Layer 3 of a small transformer language model trained on English Wikipedia (9 layers, counted from 0, width 128).
A neuron's activation on a vector x is GELU(gate . x) times (in . x), where the dot is the dot product.

Input weights of the MLP neurons that the questions are about. A number n stands for (n - 500) times 0.00067.
n44 gate: 481,491,504,413,442,681,773,595,582,497,526,465,389,579,536,422,520,558,557,526,397,484,692,293,516,770,593,390,338,661,521,264,465,271,454,757,404,511,529,538,542,523,417,491,626,493,351,660,713,729,664,278,574,519,354,299,397,551,495,474,384,755,550,429,394,611,494,462,426,572,351,902,743,345,819,416,424,289,643,314,543,490,826,482,539,440,523,293,636,396,390,332,554,691,438,563,340,324,480,636,742,524,837,485,468,430,313,365,629,513,649,671,679,393,622,481,450,579,493,620,713,356,384,504,89,664,539,538
n84 gate: 550,546,425,503,367,475,331,452,440,700,861,577,449,473,179,479,517,614,620,427,698,369,333,343,468,505,417,635,613,467,559,539,644,509,586,520,375,423,442,430,653,487,494,510,500,619,841,198,460,595,661,367,429,481,429,611,540,504,664,465,493,337,617,185,329,404,383,207,797,608,496,425,592,284,623,536,342,445,374,774,660,671,703,561,491,485,552,754,524,405,367,176,80,402,639,443,397,398,379,581,556,498,537,474,614,405,609,407,526,821,587,484,284,534,534,459,232,436,502,408,504,751,430,656,356,453,514,583
n118 gate: 706,692,433,672,432,615,579,425,403,470,408,462,427,566,477,367,478,371,601,537,492,599,296,505,638,618,112,673,513,826,415,323,510,438,638,682,434,595,337,537,400,613,510,394,805,476,649,546,533,489,401,498,459,460,682,665,201,468,419,682,643,703,554,526,254,379,200,524,497,558,683,365,316,649,300,541,404,463,278,495,277,274,400,487,336,450,383,538,691,441,689,534,311,464,393,366,701,499,473,413,462,428,506,628,465,703,439,475,570,646,440,423,487,383,580,672,596,251,520,626,294,635,625,395,466,284,593,368
n130 gate: 314,458,448,487,489,356,765,399,433,445,439,405,539,571,474,507,554,498,724,416,473,374,410,386,343,746,480,381,544,296,563,524,332,352,414,574,649,454,571,382,336,535,608,603,491,567,603,252,587,517,422,489,508,429,717,476,537,528,419,185,489,433,466,622,526,422,511,528,555,436,366,630,381,575,607,497,634,548,682,487,452,302,513,545,418,639,612,485,289,722,452,675,559,572,459,588,389,394,466,661,404,566,640,441,506,603,511,560,512,473,545,638,387,583,521,477,491,681,458,362,532,508,471,706,514,524,373,394
n149 gate: 660,344,554,554,620,490,429,591,309,521,673,545,405,562,595,630,567,333,698,441,652,462,367,429,652,433,645,610,711,646,456,323,526,616,496,261,476,559,388,481,344,603,346,569,697,459,727,507,496,667,477,482,488,446,612,501,499,442,309,809,518,505,280,549,435,414,536,444,495,499,388,302,579,495,427,615,440,410,281,371,294,653,501,268,428,362,372,929,697,313,446,227,590,488,720,773,716,533,448,735,548,539,484,429,683,432,450,527,657,561,300,485,437,449,665,651,414,490,506,831,413,692,531,688,312,417,711,722
n173 gate: 655,683,486,561,568,620,418,535,432,723,609,692,458,673,592,613,540,384,290,294,584,399,383,585,380,452,550,406,426,522,548,619,417,410,522,548,490,574,409,386,678,470,423,595,594,488,720,255,419,262,388,630,372,517,595,564,426,574,356,437,366,502,342,594,377,390,469,569,595,482,468,601,448,483,446,456,585,590,391,612,309,410,500,380,509,517,595,413,537,604,738,605,413,720,493,384,651,588,294,241,790,571,405,657,646,529,525,265,629,340,332,549,453,714,519,407,278,296,446,276,470,667,876,314,422,379,429,423
n44 in: 561,726,564,369,442,654,570,570,630,550,478,440,314,551,309,528,492,506,549,493,435,402,671,531,366,404,514,316,502,433,600,283,841,500,552,618,438,312,480,521,595,312,615,444,787,908,430,585,599,390,550,517,438,592,481,385,670,513,567,577,286,528,625,438,243,344,484,427,372,315,518,501,783,264,474,454,358,561,457,563,751,343,388,468,320,476,213,383,486,481,473,339,854,622,365,574,388,299,672,527,476,657,472,514,515,412,243,303,536,523,413,500,471,368,708,268,411,522,405,332,273,306,542,204,385,717,716,366
n84 in: 556,558,327,585,507,324,257,618,444,845,902,536,546,477,391,713,513,617,665,667,559,474,539,469,382,614,531,423,551,521,511,740,559,561,369,611,277,449,184,362,689,552,455,505,437,497,379,374,283,414,456,527,510,762,920,550,543,427,434,571,391,431,331,388,591,255,499,414,531,505,622,394,458,722,494,311,676,619,371,675,694,671,723,318,429,499,364,427,560,621,413,39,311,410,278,708,638,616,539,431,550,531,682,489,471,536,614,515,592,496,691,589,532,471,264,354,287,636,255,405,233,278,472,504,479,507,388,477
n118 in: 542,432,474,482,313,495,271,339,25,660,600,409,665,585,441,598,473,488,409,294,452,331,641,443,525,615,437,515,324,512,642,934,506,385,621,641,601,671,258,468,768,471,537,386,531,640,568,428,462,638,572,520,353,723,503,644,489,356,475,593,452,671,649,778,636,109,464,458,544,575,520,371,463,653,474,604,713,545,593,397,326,378,547,347,526,343,258,615,764,419,405,432,299,507,528,344,442,480,370,487,607,488,522,341,463,577,333,719,470,542,514,560,482,579,293,460,280,698,485,524,665,588,472,538,545,635,451,657
n130 in: 486,859,650,480,399,569,617,280,245,433,446,695,504,655,465,456,498,624,514,538,401,405,494,536,455,575,527,404,485,513,568,377,464,575,477,549,450,448,727,644,462,593,599,328,544,835,462,371,633,541,547,348,548,556,575,625,324,525,665,503,603,531,375,455,502,653,634,496,517,453,455,591,443,431,571,483,468,555,659,504,389,526,430,380,628,501,382,531,592,604,548,361,408,593,467,531,428,344,622,784,364,498,575,551,429,501,464,385,306,628,546,527,517,625,370,655,490,460,507,400,378,289,371,405,629,506,596,441
n149 in: 645,454,463,539,583,561,568,557,581,508,578,588,491,401,570,587,706,124,398,383,312,566,361,550,514,617,681,562,667,459,541,542,680,417,665,654,434,504,847,558,575,497,496,579,911,583,724,628,260,581,530,582,400,674,660,934,585,356,589,519,701,468,452,451,340,475,410,656,832,380,402,578,624,391,603,556,525,369,409,633,349,474,287,419,329,691,322,230,529,355,740,552,509,727,475,317,306,524,630,453,613,479,332,268,729,713,789,649,724,308,525,515,481,517,562,386,450,440,567,578,575,402,703,503,716,208,462,575
n173 in: 560,894,451,568,312,765,687,527,610,476,447,551,524,444,572,477,373,462,440,505,378,242,517,502,558,354,675,574,474,426,490,438,671,446,431,431,561,497,512,580,545,415,530,325,539,552,399,447,621,706,569,500,653,159,603,493,577,332,473,559,576,249,362,276,352,526,802,672,248,552,574,530,465,633,415,397,668,561,485,343,514,636,596,749,453,703,641,518,427,507,386,359,433,560,337,535,484,511,430,526,531,544,648,515,579,658,556,641,437,694,559,446,581,619,515,531,440,472,316,594,226,425,565,350,463,445,554,438

Each question shows a token from some text and the vector x that enters the MLP there. A number n stands for (n - 500) times 0.012.

" ": 458,477,226,613,413,507,520,479,434,444,458,513,529,570,423,497,567,415,443,392,449,627,515,558,479,412,469,402,472,542,545,574,469,454,512,434,428,559,516,248,469,591,593,468,450,609,550,415,510,470,499,478,545,481,426,610,532,458,426,457,501,408,446,440,556,439,536,584,403,511,398,528,447,491,417,455,554,463,588,357,503,601,462,519,482,544,385,513,454,516,549,477,568,505,510,581,250,427,559,548,523,550,574,515,522,423,609,413,548,428,500,533,428,413,484,345,608,539,506,520,470,431,693,503,441,573,329,378
Which two neurons fire most, strongest first? n173, n130

" un": 556,511,407,693,532,715,566,542,427,595,447,539,462,456,460,565,522,411,602,509,365,551,563,567,584,431,656,527,453,456,445,549,449,410,443,474,515,586,468,362,399,484,627,386,558,495,683,558,625,518,368,440,462,540,569,444,384,545,489,562,550,492,392,536,468,554,604,668,567,259,461,478,498,506,531,521,469,452,450,470,433,518,496,548,326,473,484,488,510,547,574,549,495,573,544,424,519,403,655,565,421,495,458,514,512,613,573,496,602,464,458,528,441,534,626,400,565,458,461,463,469,457,693,505,564,519,429,568
Which two neurons fire most, strongest first? n149, n173

" G": 476,452,359,574,197,367,613,392,445,494,486,501,487,499,543,410,499,437,574,400,414,402,462,464,547,542,524,432,528,536,484,347,436,639,438,583,581,499,476,399,536,539,451,551,547,561,635,600,485,576,448,510,454,471,508,586,559,609,435,439,617,524,388,484,468,450,488,651,513,507,491,635,437,515,521,453,563,531,596,391,439,372,492,445,591,432,523,476,430,396,469,527,588,626,613,422,504,530,448,470,433,642,503,593,512,529,329,418,499,548,526,421,522,526,593,454,556,537,436,451,536,487,549,475,495,454,269,473
Which neuron fires most, and how strongly? n130, at about 1.1

" the": 501,406,422,593,506,365,465,248,475,500,610,544,561,420,514,548,521,555,469,462,491,556,414,448,575,521,391,652,480,515,464,441,502,471,475,507,504,519,494,354,473,440,780,465,557,505,429,508,411,550,429,566,467,513,456,503,640,358,319,551,467,545,403,494,522,477,521,457,377,448,549,407,504,459,358,572,522,395,547,447,523,523,410,620,506,515,508,408,591,527,581,601,621,484,430,514,504,528,440,499,485,524,546,444,407,606,463,604,510,523,384,693,536,488,569,343,551,642,452,452,536,504,581,512,496,440,456,541
The neuron with the highest activation: n118

" and": 535,530,406,592,506,480,448,499,516,570,572,541,458,475,519,408,461,592,288,590,515,466,446,458,535,381,577,473,501,523,379,462,542,511,340,489,451,417,394,374,454,440,853,527,530,509,501,545,550,510,460,539,511,563,494,527,504,559,415,433,518,517,534,567,552,447,447,602,440,482,469,472,564,510,486,493,500,451,541,455,500,413,471,448,466,511,512,487,497,493,552,561,528,494,459,533,561,582,500,490,430,279,493,437,546,411,547,556,658,554,463,562,511,491,496,552,641,590,559,511,476,508,552,497,443,533,274,543
The neuron with the highest activation: n44

"|": 496,474,600,628,534,351,543,176,494,649,547,451,499,404,574,516,578,672,466,573,491,509,397,432,491,424,282,496,521,404,560,539,579,476,166,453,547,536,550,481,554,477,591,478,456,554,404,480,477,530,558,579,590,432,576,451,476,490,442,381,491,487,352,560,581,481,520,532,446,399,428,424,590,467,638,586,448,538,606,499,437,522,474,593,399,544,549,493,590,525,459,500,517,517,343,542,540,643,561,454,384,440,506,301,476,569,632,514,497,551,586,693,498,398,500,349,496,552,519,401,497,541,511,444,469,510,298,506
Which two neurons fire most, strongest first? n130, n44

"y": 546,415,494,437,282,649,472,571,514,596,453,468,377,416,530,405,515,390,405,529,423,499,511,468,416,558,445,388,387,435,334,478,481,533,409,599,622,474,555,502,563,379,515,454,596,485,557,384,406,522,342,538,613,539,464,457,612,459,559,466,505,584,565,544,522,485,456,670,572,379,424,629,511,455,510,457,450,338,504,579,598,404,511,535,400,478,491,470,457,621,461,505,592,420,431,387,535,566,479,459,465,587,512,519,560,504,550,440,442,606,610,399,446,444,517,253,570,647,532,425,582,452,474,464,548,538,571,488
Which neuron fires most, and how strongly? n44, at about 1.9

" ground": 392,497,271,514,532,652,590,388,499,409,440,566,619,543,493,549,601,493,499,447,530,486,493,522,444,474,466,438,478,574,387,521,422,424,530,494,458,577,445,521,475,543,725,552,579,431,407,552,511,519,456,506,420,406,477,529,479,547,644,413,592,451,487,568,382,690,451,651,437,350,502,351,387,397,544,479,539,377,452,401,421,433,390,543,495,602,607,613,514,585,458,582,488,405,532,453,482,548,509,567,534,583,369,583,491,495,539,537,436,454,538,600,500,462,521,366,473,490,525,538,536,535,499,458,464,567,517,465
The neuron with the highest activation: n84

" particular": 567,415,257,567,616,463,529,533,526,563,470,467,530,451,646,427,474,459,670,397,463,480,431,513,452,475,473,579,464,532,449,493,605,383,488,527,442,593,395,455,440,465,709,523,542,503,544,475,432,464,477,569,564,481,578,493,505,557,292,613,535,432,432,434,473,519,465,601,434,436,456,290,513,587,481,457,517,426,584,515,536,472,485,531,433,648,537,439,540,522,513,536,539,474,462,432,528,528,568,510,312,421,438,538,561,477,496,543,561,350,550,544,440,455,522,421,560,536,522,485,504,579,534,543,371,547,511,428
The neuron with the highest activation: n149

"19": 469,449,406,641,652,553,487,590,510,556,566,406,427,600,514,616,538,528,493,524,484,517,506,516,551,377,514,534,443,450,473,578,495,599,405,570,477,590,507,484,599,274,332,520,487,536,558,540,493,536,484,565,430,431,545,492,589,528,495,456,452,468,544,518,587,566,450,591,524,387,542,515,588,517,376,389,575,496,472,622,410,470,573,597,296,536,537,454,556,402,278,544,617,410,453,497,546,568,555,457,447,610,497,485,569,697,477,538,601,502,637,550,421,616,505,319,412,449,578,454,499,530,566,551,446,598,524,450
The neuron with the highest activation: n173

" again": 554,544,365,492,557,475,495,560,586,513,509,514,548,533,511,430,379,283,485,522,539,443,373,564,390,505,488,412,425,441,440,405,459,371,380,478,619,561,492,531,451,471,711,563,527,460,611,514,459,538,445,454,444,526,425,497,558,550,519,345,496,456,414,512,507,678,479,646,492,438,419,230,429,404,620,621,428,489,599,420,517,502,439,514,449,604,488,490,617,605,473,540,450,497,544,460,482,555,539,466,410,345,578,450,428,541,599,395,541,491,577,548,470,381,508,552,523,521,510,419,478,490,449,486,484,453,542,460
Which three neurons fire most, strongest first? n84, n130, n44

"v": 482,475,328,637,442,419,479,596,516,489,627,489,572,489,660,536,630,455,590,419,490,505,510,496,545,460,591,438,367,379,444,503,553,434,577,442,444,497,445,373,529,438,376,550,555,479,545,544,573,505,492,499,554,515,462,465,493,468,405,697,498,469,479,522,570,558,482,596,430,652,573,546,617,466,484,552,475,625,506,500,587,576,385,673,494,556,541,444,484,475,554,376,660,669,500,487,439,506,419,529,524,532,388,481,501,549,540,576,576,521,472,454,577,369,477,189,527,551,499,600,583,398,433,402,361,523,472,495
Which three neurons fire most, strongest first? n44, n149, n130

" K": 418,517,318,546,185,419,601,503,507,482,554,380,477,490,552,462,412,402,524,451,450,478,415,527,386,499,525,429,292,538,597,387,449,502,562,448,580,470,455,326,423,575,502,407,549,563,567,491,459,634,441,653,538,597,470,505,552,490,504,452,454,600,485,499,521,468,494,616,491,495,494,594,487,380,618,473,538,490,523,439,462,501,630,567,502,413,477,589,424,501,500,495,565,484,650,491,536,584,532,570,455,712,549,484,481,515,442,388,533,600,504,390,377,493,513,471,403,597,496,439,546,515,469,500,476,502,407,544
The neuron with the highest activation: n44

",": 601,497,417,516,486,561,539,626,550,572,481,380,510,481,554,506,531,517,426,461,465,476,433,499,599,514,542,488,467,446,529,413,500,444,492,528,520,598,512,454,549,427,850,532,582,486,433,565,443,439,553,570,522,566,509,532,512,524,472,588,435,412,480,617,461,362,478,661,529,412,517,388,530,531,572,565,514,461,396,487,493,431,362,570,553,518,517,444,608,480,516,527,476,526,582,449,501,602,489,529,450,436,550,503,531,351,511,535,592,469,487,476,373,505,512,405,479,506,503,429,497,557,581,450,531,640,305,576
Which two neurons fire most, strongest first? n118, n130